Layer 8 of a small transformer language model trained on English Wikipedia (15 layers, counted from 0, width 128).
A neuron adds its activation times its output weights to the MLP's output. To switch it off is to set its activation to zero at one token and run the rest of the model.
A neuron's activation on a vector x is SiLU(gate . x) times (in . x), where the dot is the dot product.

Input weights of the MLP neurons that the questions are about. A number n stands for n times 0.00079.
n1 gate: -144 -50 99 -95 22 15 -80 -11 146 -99 189 -38 31 137 227 13 -38 -118 -37 83 31 34 80 63 -45 80 88 104 263 -150 171 41 -202 156 -93 333 -27 -169 100 336 -108 58 -25 3 -36 25 219 66 -253 -10 108 78 -21 118 -68 -62 13 166 11 11 -25 -179 -183 -10 7 110 -71 3 -101 301 -43 -36 51 -108 14 -71 3 -265 -31 186 85 27 31 139 59 56 -21 142 47 104 55 -61 87 61 -112 -45 -83 121 44 -72 -163 9 92 -96 56 93 -79 -10 7 96 62 -157 -10 -170 3 107 62 -56 -183 -93 89 -116 -122 136 -173 47 -188 3
n36 gate: -45 -93 50 11 -48 49 172 -39 -120 -91 105 105 -7 97 34 -7 130 -101 -175 -272 291 -102 237 -103 -10 34 -109 -70 -11 62 96 62 -254 -11 -82 46 -54 -120 7 -63 157 58 -15 -40 180 162 -112 87 -173 -248 109 135 45 -199 -4 56 120 64 220 49 34 -105 157 146 -97 48 -189 -30 -143 194 21 -179 59 -30 11 -291 114 -150 -51 201 39 229 78 -190 105 139 -22 33 84 149 -11 -117 -4 95 -113 -134 -157 23 18 -125 132 -134 -11 100 -120 -374 -104 18 49 -155 148 -11 -171 -160 -123 -100 118 -4 -136 4 4 -121 56 113 -30 -43 -7 140
n94 gate: 11 -204 4 11 -38 84 24 59 -7 -27 -80 64 99 62 -149 -40 41 160 -225 -108 52 217 131 -248 -113 -30 -80 35 -164 138 234 -87 -153 216 82 -71 144 7 7 122 -54 171 141 -169 0 15 144 -79 88 -164 156 170 -15 -238 33 -181 -56 -170 8 49 0 25 192 57 204 -44 -11 -228 -15 -85 -106 105 130 93 -59 25 15 -102 131 154 -116 -7 -81 119 216 -145 48 52 -11 473 -33 -73 11 -58 -120 -37 -231 106 147 -58 -4 81 -159 57 135 78 181 32 115 -18 -77 75 72 205 70 -63 -7 -101 4 200 119 -77 -168 55 223 -66 26 -33
n122 gate: -186 64 21 26 -73 16 -76 -8 144 -44 -14 40 -172 165 -123 328 82 105 -49 -245 -184 49 -142 -89 20 167 -61 -45 -39 60 -60 -77 65 -11 287 -62 98 4 22 90 194 151 22 10 -41 -44 -63 -62 -11 130 58 151 -109 -45 -92 72 102 86 -26 -191 -32 105 -72 -58 -25 -164 -241 193 -4 -25 17 61 -23 206 -149 154 174 21 -60 128 99 217 -43 -50 -90 148 112 18 25 -190 -140 53 174 35 -47 -137 7 41 101 -202 28 101 -195 169 149 34 129 45 -40 -96 -146 7 211 18 102 -129 -53 29 248 -287 -178 -14 94 60 -249 -34 -94 71
n163 gate: -82 -255 -10 -282 23 43 -13 96 -91 -118 125 -57 164 182 21 -7 -91 49 34 -246 -14 164 35 -7 -10 -166 -66 33 10 138 -48 -24 -4 -56 -88 57 198 -96 31 95 -141 79 112 89 143 -153 58 -25 -197 -109 46 161 -191 -27 21 -3 -109 -81 -78 -4 -3 -335 151 20 -179 -56 -82 45 28 84 -127 -46 -97 71 66 -161 31 -38 14 -29 60 -129 -52 123 -14 338 14 74 -14 49 95 -131 -11 -82 46 -56 -67 158 224 -59 -189 -147 -114 57 -25 94 -14 205 -92 21 125 134 3 -40 0 11 -129 -155 96 22 196 14 -402 31 -7 -37 -88 132
n309 gate: -68 -60 130 -121 13 -171 -21 -43 -12 -68 179 99 173 9 -35 -11 52 81 -102 -174 165 6 79 -116 -13 64 -120 -147 34 -3 60 -59 -52 -125 114 72 79 -56 35 14 14 -40 51 -68 30 -76 -267 -143 -23 -47 160 -59 125 146 116 14 -33 25 97 192 -141 -99 -11 72 40 -112 -146 -14 -76 41 130 19 -43 -116 -195 -25 -83 23 71 56 -3 26 -58 9 189 -116 108 -14 195 12 -90 -80 35 91 12 52 128 104 42 85 60 -63 55 -3 -3 75 -61 70 -163 -74 -106 50 -144 47 -8 6 252 -120 164 3 69 -51 -58 -111 -12 -122 49 -66
n1 in: -31 67 145 151 -105 27 -9 -39 -108 -60 -14 53 -71 -144 -174 -102 83 -285 72 -40 -114 210 -140 -24 -14 97 84 -125 143 12 18 -102 12 40 21 -132 -36 -138 138 52 12 15 -83 -105 123 28 -138 -56 3 -71 3 48 -25 75 -30 83 -137 -32 -135 -75 36 165 -38 30 83 -73 -57 -119 -44 77 -206 -35 29 189 -85 3 -149 -33 18 28 -120 -12 -184 -34 133 6 -211 -129 142 -83 62 24 -267 -66 103 -83 40 19 60 42 -148 49 76 142 -199 130 74 -144 -15 -34 24 56 -69 -47 -163 194 -92 -22 135 61 137 -42 -112 161 35 65 65 85
n36 in: -41 110 27 -9 109 151 -140 249 -59 -82 113 -69 -52 26 -72 81 -127 19 91 -12 -25 76 100 -21 -201 169 184 -119 -101 -88 0 33 3 -31 -92 189 51 -78 19 239 -73 82 19 3 -82 113 -45 -47 184 -50 53 -27 66 -36 -82 -12 -32 -80 9 13 -67 48 48 18 189 -55 -127 3 -75 288 187 -23 230 -3 -163 57 0 -119 -18 -236 -79 -68 -22 22 37 -65 44 46 -18 -22 -68 76 -31 100 -91 87 56 184 -60 55 -140 100 189 54 -172 113 -37 87 -9 101 34 -100 85 -44 -91 -43 157 -37 110 -170 -260 67 -109 -52 3 -3 -31 67
n94 in: -51 -33 18 -13 14 -104 -75 96 265 -186 77 -92 -103 -7 -120 110 156 -41 -108 -53 142 -205 -13 -75 -38 -117 -59 170 -9 -40 0 40 -69 120 -154 -81 -9 135 19 201 -58 142 -52 46 15 41 -73 0 -177 -108 -161 15 -16 -46 -145 69 -12 114 -125 -128 74 -43 99 27 63 47 141 -47 -155 60 -27 -127 32 -35 19 196 223 -77 6 3 -149 -177 -22 63 92 -27 227 -104 -6 91 -85 68 -63 34 13 -123 50 29 274 -124 80 33 96 -75 25 -18 -138 260 170 -34 131 -16 -34 -58 3 -60 93 -190 -73 -3 49 173 57 -49 35 80 35 -143
n122 in: -10 66 -12 36 15 78 9 -114 74 -62 96 35 51 43 -58 3 16 -80 9 227 -38 3 -10 49 157 26 -210 106 97 -66 25 -112 13 -13 -214 36 19 47 -153 -128 -106 94 -128 -59 199 -329 -133 174 -44 154 13 59 145 34 112 -10 39 128 -188 -120 141 -155 -43 0 188 -32 -74 -177 -6 -86 76 -102 -65 -48 60 -47 -94 -175 3 -94 -57 -92 -44 259 -35 -55 -42 -172 -3 -3 -51 -204 -55 -128 19 83 -102 -33 -154 -69 110 -36 0 3 68 -12 60 56 -64 -28 139 138 6 -140 60 51 174 -132 -123 165 20 -69 -3 -25 260 -101 183 66
n163 in: 7 -109 -166 77 -18 -34 -251 35 -20 -13 -117 -136 -59 137 -175 -48 26 -135 29 16 -76 32 -7 -160 61 196 80 -116 -26 45 165 138 -13 46 95 -81 109 -10 -242 13 -209 -125 85 -166 19 3 -204 -17 104 3 145 32 -79 92 -148 114 -37 -157 50 54 -171 -48 -214 160 79 42 -35 -127 -195 -89 82 -96 -67 -126 13 13 55 3 -87 187 -40 114 95 85 13 16 -145 -16 58 75 -92 -94 -69 -113 -276 -164 115 37 -143 -120 -35 29 -175 -145 149 -79 -20 10 49 -165 -88 -50 48 -94 -146 -108 -39 83 -3 -65 27 197 -125 -123 23 -45 135 -52
n309 in: 45 -96 70 -97 -35 -214 12 30 -83 78 9 -3 25 27 23 -53 32 -83 87 10 -58 -22 -113 -107 -21 -97 -12 -96 53 -75 -101 93 -42 -102 123 191 -40 -22 -25 -70 100 -87 13 192 70 -6 62 6 57 116 51 -34 -109 177 -128 -22 -142 -177 165 -137 -172 -43 89 -92 -29 -73 -71 79 129 271 101 -75 -225 -39 -69 -143 -50 -69 -88 39 103 -63 16 102 119 -21 93 -99 234 -35 -166 -198 -161 -87 36 16 154 88 28 251 34 -28 134 12 -116 92 -19 161 -38 -101 44 51 -249 13 96 -159 104 -22 -10 -179 -89 63 -170 -6 -26 -121 64 173

Output weights of the MLP neurons that the questions are about. A number n stands for n times 0.00069.
n1: -19 -3 58 49 49 -159 0 -110 73 80 -78 47 -102 -57 -97 -123 76 -270 -108 129 104 -10 103 71 -54 32 -29 -198 90 7 -67 -75 -53 143 7 103 250 52 34 27 -15 -13 203 -150 -24 34 -57 17 -102 108 -154 -205 -77 90 -182 -152 -9 127 -91 -32 18 28 -96 47 214 -256 99 -54 115 13 -61 287 -112 150 51 100 -7 -92 -202 -84 46 88 -60 -99 244 24 -17 -188 -176 -131 101 -107 -14 -200 -22 81 -118 -17 -23 -244 -119 -23 -56 53 47 40 -132 80 141 -288 -104 -62 -37 -165 -90 -63 -54 24 120 0 76 -71 -164 -6 18 -3 20 67
n36: 52 78 -135 -72 141 140 -132 241 -128 -70 70 -50 75 100 -71 90 -22 -47 19 -106 114 77 43 -37 -93 175 -22 121 16 -10 178 58 52 -85 32 43 -60 -302 0 236 -138 -3 -108 -12 20 10 130 -14 -129 -14 -96 257 73 213 147 20 78 75 0 -11 146 58 -154 119 272 10 92 -40 166 47 71 150 28 142 -166 -22 -23 -94 74 -13 -3 -81 -170 -113 -26 -85 382 13 53 -79 62 53 109 31 -60 -139 -50 190 77 176 -277 -13 84 21 -39 236 -131 -155 37 10 -30 -31 -115 -41 8 105 -17 71 -43 -114 0 39 -17 -85 24 13 3 -35
n94: -180 -53 -83 -132 58 -170 47 101 -9 37 -126 -12 250 -46 -28 -19 -181 17 -49 -49 112 178 -36 -121 -151 -59 -257 -91 68 6 -129 -10 -32 -90 56 -39 -44 44 -105 104 80 -72 -24 -12 -50 -50 -9 -20 -75 -132 32 -4 -238 29 173 138 -3 -46 -46 -59 -94 -40 16 -16 12 -116 -7 49 0 -77 -101 -59 95 -367 -131 -66 -89 -15 -75 -23 130 213 -127 -168 -83 263 158 53 -80 78 146 138 84 57 -31 -119 -207 41 16 80 -99 -162 133 -144 -115 -30 66 -129 90 149 -23 74 -116 77 -71 -32 85 248 -204 -78 -30 -199 -83 17 -121 -26 73 -120
n122: 31 120 -20 -12 134 225 44 -20 91 195 -181 6 7 -50 153 225 -79 -105 -13 -91 14 20 63 148 -191 0 55 79 86 -39 -139 212 -43 92 126 169 73 -119 37 127 54 -102 53 82 -17 -82 62 -62 25 21 -146 -247 -58 -178 -30 -20 126 234 -32 46 14 -48 -82 -40 -64 235 31 -111 -148 164 -249 -81 -45 14 141 16 -69 136 -96 187 -195 65 -60 -15 -49 -150 182 89 246 -32 59 -113 140 -123 -210 -205 -159 0 142 13 -56 -90 23 119 132 18 30 -66 -15 -205 -50 103 27 -201 41 -106 37 27 120 -29 147 -77 -102 23 -56 106 36 -88
n163: -24 -47 -144 18 287 -50 -201 128 -90 9 -77 -59 36 -59 -106 57 -9 94 -34 102 -95 -13 8 60 113 -19 112 35 -59 3 -62 10 -97 59 -25 108 -54 -73 20 26 -60 -89 61 -12 -23 124 44 58 -73 -193 -72 -57 -67 -124 -53 -71 56 -93 0 161 289 -65 -101 -197 -132 137 54 -334 45 -65 18 -56 -28 -309 68 0 226 175 -116 -139 -154 71 -13 -131 179 0 -17 213 -39 -47 65 -182 -233 30 69 6 13 -72 -192 3 185 67 29 35 99 -49 93 -7 18 -122 -152 -115 10 78 -8 -163 -189 154 -115 -31 206 -21 84 39 231 137 -147 31
n309: -28 14 -62 22 109 -475 -32 91 115 53 3 -103 48 3 -127 30 75 34 61 135 7 -108 92 231 141 6 17 -66 -6 -133 -97 69 24 35 36 0 -67 258 15 -6 44 -41 -40 150 -31 -28 131 -126 90 96 9 -216 12 9 74 -120 -98 73 -67 -107 -306 47 76 27 -102 -88 178 46 108 107 111 -151 -217 105 7 -88 -12 87 -122 -80 -92 51 41 -144 27 -116 59 -102 59 -70 -41 -39 -6 -179 9 -14 256 13 0 9 -174 177 260 -45 29 170 -56 -191 14 -42 24 -97 81 -55 145 -3 117 112 21 -44 19 -39 65 65 -98 76 24 145

Each question names a token from some text and the token that comes next. It shows the vector x that enters the MLP there. A number n stands for n times 0.008.

Then comes g, the gradient of the next token's log-probability with respect to the MLP's output, scaled to length 1. A neuron's effect is roughly proportional to its activation times (output weights . g). A number n stands for n times 0.00078.

"ac", then "as"
x: 41 115 -72 41 -55 -73 85 -42 159 141 80 -246 90 -71 24 -72 -36 11 155 45 -133 -86 -104 18 -59 -48 -44 -111 126 -8 105 -214 -13 -49 20 -2 -107 51 66 22 49 -64 224 8 96 -222 -25 49 -23 52 -26 -25 0 -38 -7 -109 81 -47 101 -56 -37 -59 -84 -44 -103 -29 -60 16 67 0 77 -47 -67 8 62 -146 26 -44 -65 124 133 -174 76 -68 167 -111 195 -131 -49 126 -26 23 -43 -128 -50 -29 141 -131 51 -19 169 -231 50 92 -52 7 82 -374 -88 -99 -20 -122 6 -6 38 58 -80 99 39 -68 -99 -35 -135 121 -2 -105 -75 54
g: 105 -110 93 -10 2 182 -161 113 71 -24 134 -145 -153 -169 -63 35 -227 83 -208 -31 198 66 -37 32 -31 -42 -271 -190 -190 156 -12 -38 160 20 -82 -125 -8 -17 36 -244 123 -28 -126 -34 -92 99 155 169 -6 86 -86 51 -77 16 15 94 51 206 -8 85 11 44 -19 54 -22 202 59 -151 46 -29 65 -7 64 -136 -270 -1 -63 40 -147 46 161 -38 165 -95 74 5 -52 6 90 24 134 230 57 39 174 55 28 -133 257 49 51 24 168 -177 83 49 63 -43 24 -106 64 -110 -2 29 -7 -128 131 208 56 77 -72 57 -226 42 180 184 72 -98
Switching off which neuron hurts the next token most? n94

" of", then "."
x: -33 92 39 -110 -52 -413 -57 97 -55 -6 -9 -31 -50 70 -1 -8 38 -42 42 -82 -34 -15 -30 -14 2 -66 -9 12 81 -40 -44 61 71 47 139 -21 54 -33 -13 -23 26 -17 22 16 77 83 -4 -83 51 -86 -55 69 16 60 121 40 -73 1 27 -48 -196 50 184 25 63 117 54 80 36 -7 31 26 -72 26 -13 -113 -74 -40 34 -78 3 -34 42 -13 2 15 -13 -77 166 -65 -3 -40 -90 -62 -39 -19 5 97 -49 -38 -23 223 36 65 110 -12 31 -41 -24 40 -16 27 60 11 25 71 -21 -146 35 1 42 15 -40 20 -22 -163 -56 125
g: 120 -62 -37 17 53 -125 93 -224 131 -13 -16 89 -154 37 95 79 39 -101 -30 -15 0 86 -98 31 24 81 -91 100 -77 -23 -135 112 142 -138 71 -42 55 132 90 250 -75 95 -96 21 -123 -41 -71 -132 -1 100 -47 -118 90 -94 -113 -62 434 -120 -90 133 -4 116 -173 -21 -2 -169 -56 -50 -21 -93 28 -42 67 -320 -107 -35 -69 -39 -159 -54 16 -132 116 108 -136 -86 46 39 -239 -73 160 56 -101 -114 109 -106 6 58 -106 149 -162 -122 69 -173 -16 182 45 -40 11 18 13 -100 -41 100 -334 194 91 62 -139 117 -86 -113 5 83 144 168 -31 -41
Switching off which neuron hurts the next token most? n309

"g", then "ency"
x: -23 32 43 -23 -110 -73 109 69 -68 113 -123 -127 0 59 -5 -58 48 170 15 -68 -180 -161 -188 89 111 -76 -8 189 141 -31 -125 48 -215 -58 -61 -63 107 -126 152 -84 16 27 26 -11 -85 130 77 38 39 18 -69 -103 -7 93 -156 -26 -61 -66 -67 34 48 -69 49 -85 30 -244 32 95 1 -20 141 -47 -52 -84 16 -7 -24 -170 -55 -13 -140 -127 -84 -187 -127 80 -21 -11 7 -37 75 165 202 -48 57 32 60 33 31 -1 -63 -122 -40 -1 -126 94 12 -43 -63 14 -122 -88 88 -67 34 -72 100 28 116 -159 180 -103 -124 90 -152 -162 -88 35
g: 129 -101 86 151 54 192 -143 -9 207 -48 73 -87 -14 -73 -170 -4 -4 -78 -90 -337 91 -45 41 -36 90 184 -17 38 72 260 11 -81 -225 -207 -35 19 136 -67 -156 -67 -23 31 18 166 -72 7 27 -134 103 -105 -16 174 78 -18 169 -125 133 -142 -51 50 -58 -88 -82 -201 -18 29 -188 14 130 -67 104 -60 91 111 55 23 266 48 65 37 -36 -28 16 -52 -60 57 -65 78 31 280 -35 323 -92 -124 290 -3 -17 -118 97 -101 -121 0 -143 -47 -236 -11 -168 46 35 50 52 -102 89 -99 -2 -58 -14 154 -7 -49 102 18 -66 -49 1 34 189 -6
Switching off which neuron hurts the next token most? n122

" professor", then " known"
x: -133 99 52 -31 -90 -212 121 58 113 -99 50 -127 86 -120 -75 105 -94 40 34 71 248 95 16 -9 -55 100 30 56 106 53 40 -1 84 -82 42 -88 11 -16 73 199 63 -81 39 124 -61 -53 -7 89 -2 -63 27 39 -169 -52 -81 -53 -57 31 -67 78 -213 12 66 -106 29 -8 -22 -128 81 56 -54 -104 -110 -62 -159 -198 114 83 88 -98 -127 -12 -18 136 73 -93 -23 -144 16 -23 30 31 -85 -12 -83 -54 139 -75 26 0 -21 -5 68 -83 -109 16 -26 -55 120 -8 -177 -55 -85 40 -21 41 11 -117 -49 83 1 -38 83 133 -26 9 -17 58
g: -10 -37 -15 35 -27 -25 12 29 141 129 -46 -48 47 -110 -263 -165 132 -133 -105 52 55 103 126 83 14 38 5 -54 -85 -51 -119 41 -320 111 51 103 -53 -120 -259 -49 -20 1 -147 225 82 -52 -133 -17 -21 -33 -195 146 163 -179 83 -159 58 21 48 110 -42 52 14 -66 -64 77 -44 115 278 -32 152 17 -146 0 34 127 -109 -25 -75 -34 127 309 -58 -115 164 197 17 -248 0 43 17 -22 21 112 125 -154 47 -57 -14 -47 -145 22 79 -78 99 29 -193 37 -35 48 12 -30 296 -107 -53 -132 -18 -47 -161 -172 63 123 -219 -68 106 86 137 27
Switching off which neuron hurts the next token most? n309

"s", then "pon"
x: 128 1 46 4 -45 -105 0 -261 16 15 -110 189 -60 87 68 -51 123 -10 -232 -120 -84 -52 40 32 -24 16 -14 47 -59 48 94 -24 -143 21 -147 11 19 -25 -118 34 31 -85 -1 49 59 10 30 40 -12 61 24 -69 70 72 -72 -33 25 -73 141 74 -307 -68 -124 31 38 10 -35 99 62 -34 210 8 -9 -26 -136 -28 82 -39 126 -67 -2 -4 -81 -198 -42 -141 37 -138 46 30 119 84 84 45 -49 18 33 -119 -149 101 196 -74 11 4 56 -4 -4 -39 123 -34 177 -36 -140 138 -9 -147 21 77 -119 47 24 -92 10 146 -98 -238 -31 115
g: 230 -149 -50 137 84 -44 -30 -28 -87 -239 82 97 149 -125 20 83 -134 -17 127 -236 -53 41 -114 -20 -89 -117 -76 -196 88 -98 69 61 49 -52 -74 -40 80 85 -118 -5 -24 -85 216 -189 -26 0 246 10 -75 -21 135 3 62 115 -42 -156 78 53 246 -86 93 -21 21 -67 45 177 28 -92 40 106 -46 38 -231 8 230 -111 32 120 125 23 41 62 -33 -116 -102 19 10 -103 -2 -76 128 -72 -139 -129 203 69 -42 18 24 -143 340 11 -73 -97 20 7 137 21 123 9 -72 121 -110 69 -268 112 115 -95 238 -118 -24 126 -47 149 120 -108 -118 -130
Switching off which neuron hurts the next token most? n36

" La", then "ra"
x: 175 108 3 -71 44 -119 152 -122 22 89 -30 -77 96 13 -6 -62 26 -1 -84 -53 72 -11 -33 95 -14 -68 -2 115 11 -94 -64 -55 110 -64 -25 -83 -59 28 -2 -184 15 51 75 -20 22 124 -18 134 102 93 12 -109 57 47 -121 -124 -4 25 -27 87 -75 74 -5 106 42 81 -28 41 37 -6 150 -53 -122 115 44 27 -38 69 -88 -69 -333 -4 -39 102 -28 -90 61 65 -26 90 -35 -108 -18 29 68 52 16 -55 -48 152 69 -185 45 10 24 24 -28 -179 -155 -6 -22 -10 -101 44 198 135 79 -146 142 -31 -50 2 128 230 -82 55 -7 27
g: 217 14 -166 -52 -40 80 144 24 -97 119 -44 -59 85 -47 70 -24 -181 26 86 -9 30 126 68 24 -5 -162 16 -88 6 -72 -11 -156 59 194 -58 -170 2 -9 27 -61 31 235 124 93 -40 16 -163 -292 103 -85 -55 -133 59 -61 87 -130 59 -66 -143 73 89 164 -115 25 -111 -29 -110 -188 13 111 95 -51 -28 -248 249 -50 -180 -67 -45 3 92 -46 -99 -59 93 -62 -198 87 -224 -37 -4 151 -182 -74 -125 68 49 -54 64 103 114 -44 95 84 -42 -89 144 142 -219 170 71 -74 -34 102 18 160 -350 292 48 -88 27 134 70 13 58 59 -24 28
Which neuron, switched off, raises the next token's probability most? n36

" or", then " likely"
x: 54 -32 -95 -77 -24 -129 -5 -159 82 -37 -70 -34 -42 134 52 40 3 -92 111 -82 140 61 -33 -97 59 165 -39 81 -37 33 20 -11 2 -123 307 52 90 62 -77 51 125 55 -61 106 3 -111 77 4 80 34 -87 -9 56 153 213 42 -33 -38 -107 -91 -214 -11 42 59 -28 -11 -73 94 103 62 -8 -72 -77 133 -124 -217 -53 -138 28 -37 -1 100 -47 6 51 134 -10 19 -32 28 33 112 -67 -50 107 -98 120 122 12 2 51 312 -13 -128 -261 37 80 21 10 41 93 -88 51 -30 66 73 2 -46 78 9 11 66 -50 159 -28 -14 50 16
g: -103 -211 30 46 -58 -108 104 -39 177 111 22 -43 186 185 -66 -153 -19 128 -69 -47 58 76 -183 -62 100 -252 27 74 -45 -148 14 155 -17 182 93 -40 31 -124 72 -63 98 -66 -3 274 90 -30 -173 -162 -24 -34 -8 99 -18 -95 -90 -42 -59 -141 -74 188 11 33 62 -118 -188 73 103 -39 8 71 49 106 80 -56 -190 -90 102 -121 47 -58 168 -193 161 -201 -18 62 -218 -7 -229 73 -61 98 -4 86 77 63 -13 -1 -40 101 -40 107 39 147 55 -124 -35 149 -9 79 61 -311 -162 -60 197 -184 -187 -74 70 -52 -191 180 -113 -28 86 4 49 -112
Switching off which neuron hurts the next token most? n122

" academic", then ","
x: -16 8 -4 29 -162 -289 87 79 71 -56 -49 52 45 -34 -162 24 1 -39 39 -44 259 32 -31 -78 8 48 41 12 78 -1 -80 -45 98 -7 121 -65 -17 62 27 217 19 -120 66 66 -41 65 -19 36 -53 -53 5 96 -137 -128 -75 -17 -12 1 -19 98 -116 -17 155 -125 -34 24 99 -214 165 -12 -53 -152 -118 -22 -61 -105 123 46 35 45 -104 -64 -20 87 40 -134 29 -122 23 -19 -29 34 22 -2 -107 24 -16 -84 4 -8 -155 -5 -39 40 63 57 22 21 53 22 -166 0 -22 33 -46 112 81 133 -92 -26 62 38 23 5 -127 -49 33 21
g: -51 -28 -66 -14 113 18 38 151 221 101 60 -52 16 16 39 -95 -144 87 -61 81 105 32 -1 174 -49 -57 -48 -96 9 -76 -74 -139 2 -24 -61 135 -43 -74 -97 18 -152 135 -166 35 106 -26 142 114 -142 -65 -122 -42 157 -123 -69 29 157 12 -215 27 33 -51 -94 -7 6 -155 108 -59 -105 -50 58 -32 -33 -83 -130 -19 -92 -76 -125 -20 -29 -19 -40 -6 110 -14 -128 -305 151 -120 -113 372 23 -32 13 31 36 6 -37 -31 26 -171 27 -167 -220 -81 -2 -69 -14 50 -147 131 -73 -228 -380 -123 -339 -55 82 47 3 -87 302 60 87 65 -66 -121
Switching off which neuron hurts the next token most? n94

" noted", then ":"
x: -2 47 -90 13 -51 -228 -16 54 -24 -37 -62 -96 42 36 62 -67 53 25 36 85 43 21 -3 -31 2 -112 18 57 -11 2 -38 18 54 -42 123 -93 128 69 68 139 20 -39 -25 129 -84 -48 9 50 1 29 -38 157 -222 -117 119 -101 52 27 -35 44 -172 122 42 -94 -110 13 125 -47 -1 -28 83 -137 0 -42 -33 -163 -23 31 102 -48 25 -116 38 133 131 182 -92 -34 -36 -197 211 -9 -5 100 -64 -56 -46 46 -43 5 76 145 3 6 -101 48 -52 29 26 19 90 144 -117 39 -17 198 -323 8 109 74 -36 -107 0 -91 130 -25 14 -43
g: -153 -147 -117 51 231 -55 -28 -47 27 -102 -4 191 64 188 -57 -142 -20 15 89 123 93 -186 -132 24 -15 11 -71 -149 -39 -134 65 -75 -39 -66 -347 -39 0 104 159 99 27 73 118 -161 -140 -58 -24 -58 -148 5 -8 30 161 7 99 86 313 -59 102 45 -29 186 3 87 -55 -109 48 -217 -83 -7 78 -65 151 -183 31 17 112 45 -284 -213 3 23 30 -84 -53 94 102 -237 -40 -243 224 36 -55 -50 63 -150 -36 189 -115 80 93 -102 29 -86 8 -52 40 -156 -90 5 183 -213 -96 73 -115 60 -35 123 -53 85 10 -47 8 86 -91 41 -85 -78
Which neuron, switched off, raises the next token's probability most? n163

",", then " he"
x: -59 -16 -120 -101 -119 -44 -85 -30 21 -34 -122 -18 9 149 13 13 -41 24 -17 19 -36 89 6 72 -79 29 112 219 -31 53 -3 -21 -27 107 127 -144 167 -144 -23 -28 0 9 12 -26 -7 52 -47 15 60 53 35 47 -100 34 -5 -12 -91 63 -60 -57 -339 55 -143 -44 -147 -29 21 -88 40 -71 116 113 -86 -69 -23 -37 74 112 -18 -6 36 9 -19 -10 10 139 -18 128 -48 62 64 9 -146 -61 -22 -68 38 -134 -85 -60 -70 242 7 -25 12 66 1 -9 -33 38 -212 183 69 39 -31 67 -136 -74 -9 78 -24 87 -85 175 80 -73 -62 78
g: -31 -87 -118 128 -77 44 -100 191 -50 -73 -56 -20 74 -198 21 4 -109 -131 -66 -24 -5 -8 -107 31 -17 41 16 244 -183 -77 -182 69 -59 -83 -55 47 -56 235 6 -83 49 -66 -215 29 167 22 -177 72 -118 -198 9 -111 -139 -114 -47 19 33 131 264 21 -152 47 37 -35 52 270 -112 -129 12 129 -6 -55 -38 -82 128 18 -204 239 -213 224 -145 -180 -44 58 93 -123 24 -19 127 57 -131 2 80 -169 27 -105 272 -11 -122 -66 -213 38 -62 -88 30 -83 42 -176 90 -10 45 46 83 -14 -104 113 -46 -206 59 -78 168 -86 209 -55 41 31 -82 -29
Switching off which neuron hurts the next token most? n163

" return", then " air"
x: -24 72 63 -64 -49 -131 -8 -125 -11 -63 7 -71 -177 79 -1 1 108 -51 -143 136 45 53 32 80 -128 34 -58 220 24 -35 -144 -34 -94 62 15 -243 -48 48 29 10 56 -27 -11 122 -110 0 68 24 15 18 60 -1 63 -107 -220 -29 12 -36 -46 -96 -201 -26 -6 -139 -51 39 39 -179 113 -126 -42 0 -110 -208 -5 63 -19 35 -101 87 11 -29 -15 -151 19 113 94 133 -131 68 54 2 -64 106 25 -24 68 29 -83 -13 98 -91 66 -72 -193 27 70 -25 -30 -50 248 -53 -74 -75 -98 79 -145 69 -94 63 -64 -13 -124 -93 -98 -72 -113 84
g: 4 44 -81 1 -49 -163 78 -133 -37 55 84 45 -4 43 53 82 23 3 -24 -84 -101 -184 -73 117 95 -89 92 90 -257 131 378 -37 -127 162 -38 -20 -137 -26 128 24 -113 100 50 126 100 -55 28 -117 68 -104 -144 -130 -23 -166 65 -96 13 117 151 122 65 183 17 -33 31 -340 3 -1 146 -167 -14 -72 43 64 173 15 -218 -220 -2 -199 24 -4 347 179 -98 -59 -46 -99 49 19 -122 97 -91 128 60 186 -59 -120 27 20 81 -30 11 25 -95 24 -31 19 46 -160 -164 -7 122 -62 -124 -28 96 66 88 70 198 78 119 155 -42 40 -196 -27
Switching off which neuron hurts the next token most? n94

"ed", then " me"
x: 61 -52 -16 13 -55 -258 -57 -119 -98 -15 -87 -108 -70 90 54 1 89 34 -21 67 -210 7 -172 30 -7 -72 71 82 74 -20 -100 76 105 94 193 -26 189 45 184 -70 -89 -63 -76 47 8 -3 81 -126 104 20 -87 -7 -80 -84 171 7 37 -37 -24 67 -146 79 77 -31 57 49 41 129 1 36 37 -47 -59 -22 -59 -159 -169 -125 33 -70 23 -102 10 99 -52 162 -148 -177 24 -177 42 51 -76 69 -107 26 47 161 -135 96 -113 119 21 -151 -56 31 71 34 -62 11 -33 84 81 -86 14 91 8 -9 67 77 -81 -62 -30 -86 -49 -54 9 -11
g: 56 12 -93 21 24 114 12 -49 -161 -4 89 63 -55 112 113 31 -41 -180 -25 -83 -113 -171 46 -45 -85 51 128 6 241 -34 194 40 116 146 135 -113 2 -100 -254 -59 -9 -96 -176 -129 65 -55 -72 64 120 -157 56 36 49 -118 20 22 -44 -58 -53 122 4 -71 -117 120 292 -66 77 -32 -66 -15 -113 43 37 135 105 58 142 73 -93 230 -49 -19 60 -119 -22 189 -166 -24 49 -206 -151 -235 42 -84 -4 86 195 135 -108 -61 -117 31 -149 -45 50 -224 -79 -124 -72 120 220 -201 163 120 185 69 45 -238 40 32 152 -42 -193 50 -156 -120 35 31
Which neuron, switched off, raises the next token's probability most? n94

"de", then "z"
x: 205 -85 10 22 -12 -62 104 -179 2 22 -88 5 39 -95 -29 12 58 89 188 248 -282 61 88 91 37 11 80 -110 61 46 -62 30 99 -13 28 -103 157 -34 -264 91 -37 -114 -64 -20 -14 20 113 126 -4 113 -28 -96 -67 -53 -136 -43 -100 33 -3 -56 -40 151 -5 -16 94 -21 -90 149 128 -82 113 -18 59 -36 61 16 0 59 32 -32 -59 -43 100 8 -64 -121 114 -157 -13 -35 15 48 27 -107 -115 121 121 -141 79 5 -25 -25 105 -38 298 -47 13 -100 -115 -165 -69 -14 105 54 30 75 2 83 67 -25 -100 55 65 -34 -174 69 -81 -8
g: 30 78 99 -105 -44 91 36 -147 47 84 -158 -139 -332 -132 142 98 10 6 -45 53 65 -13 61 134 111 20 -4 46 -4 48 -104 10 115 -247 -22 -82 -38 9 66 -38 -169 -300 -46 -78 -8 348 -64 112 -154 51 -21 20 -124 90 107 -60 27 93 202 -75 56 5 131 186 -209 134 171 -38 -19 3 104 46 133 -121 4 43 118 91 34 45 -1 241 -60 111 -167 -106 12 -29 -30 -49 -33 -157 -145 195 -1 163 20 -97 83 -110 21 -35 157 -4 24 98 40 142 5 12 -90 -90 44 -161 203 131 154 26 -152 234 -14 66 -17 -24 91 0 269 -104
Which neuron, switched off, raises the next token's probability most? n94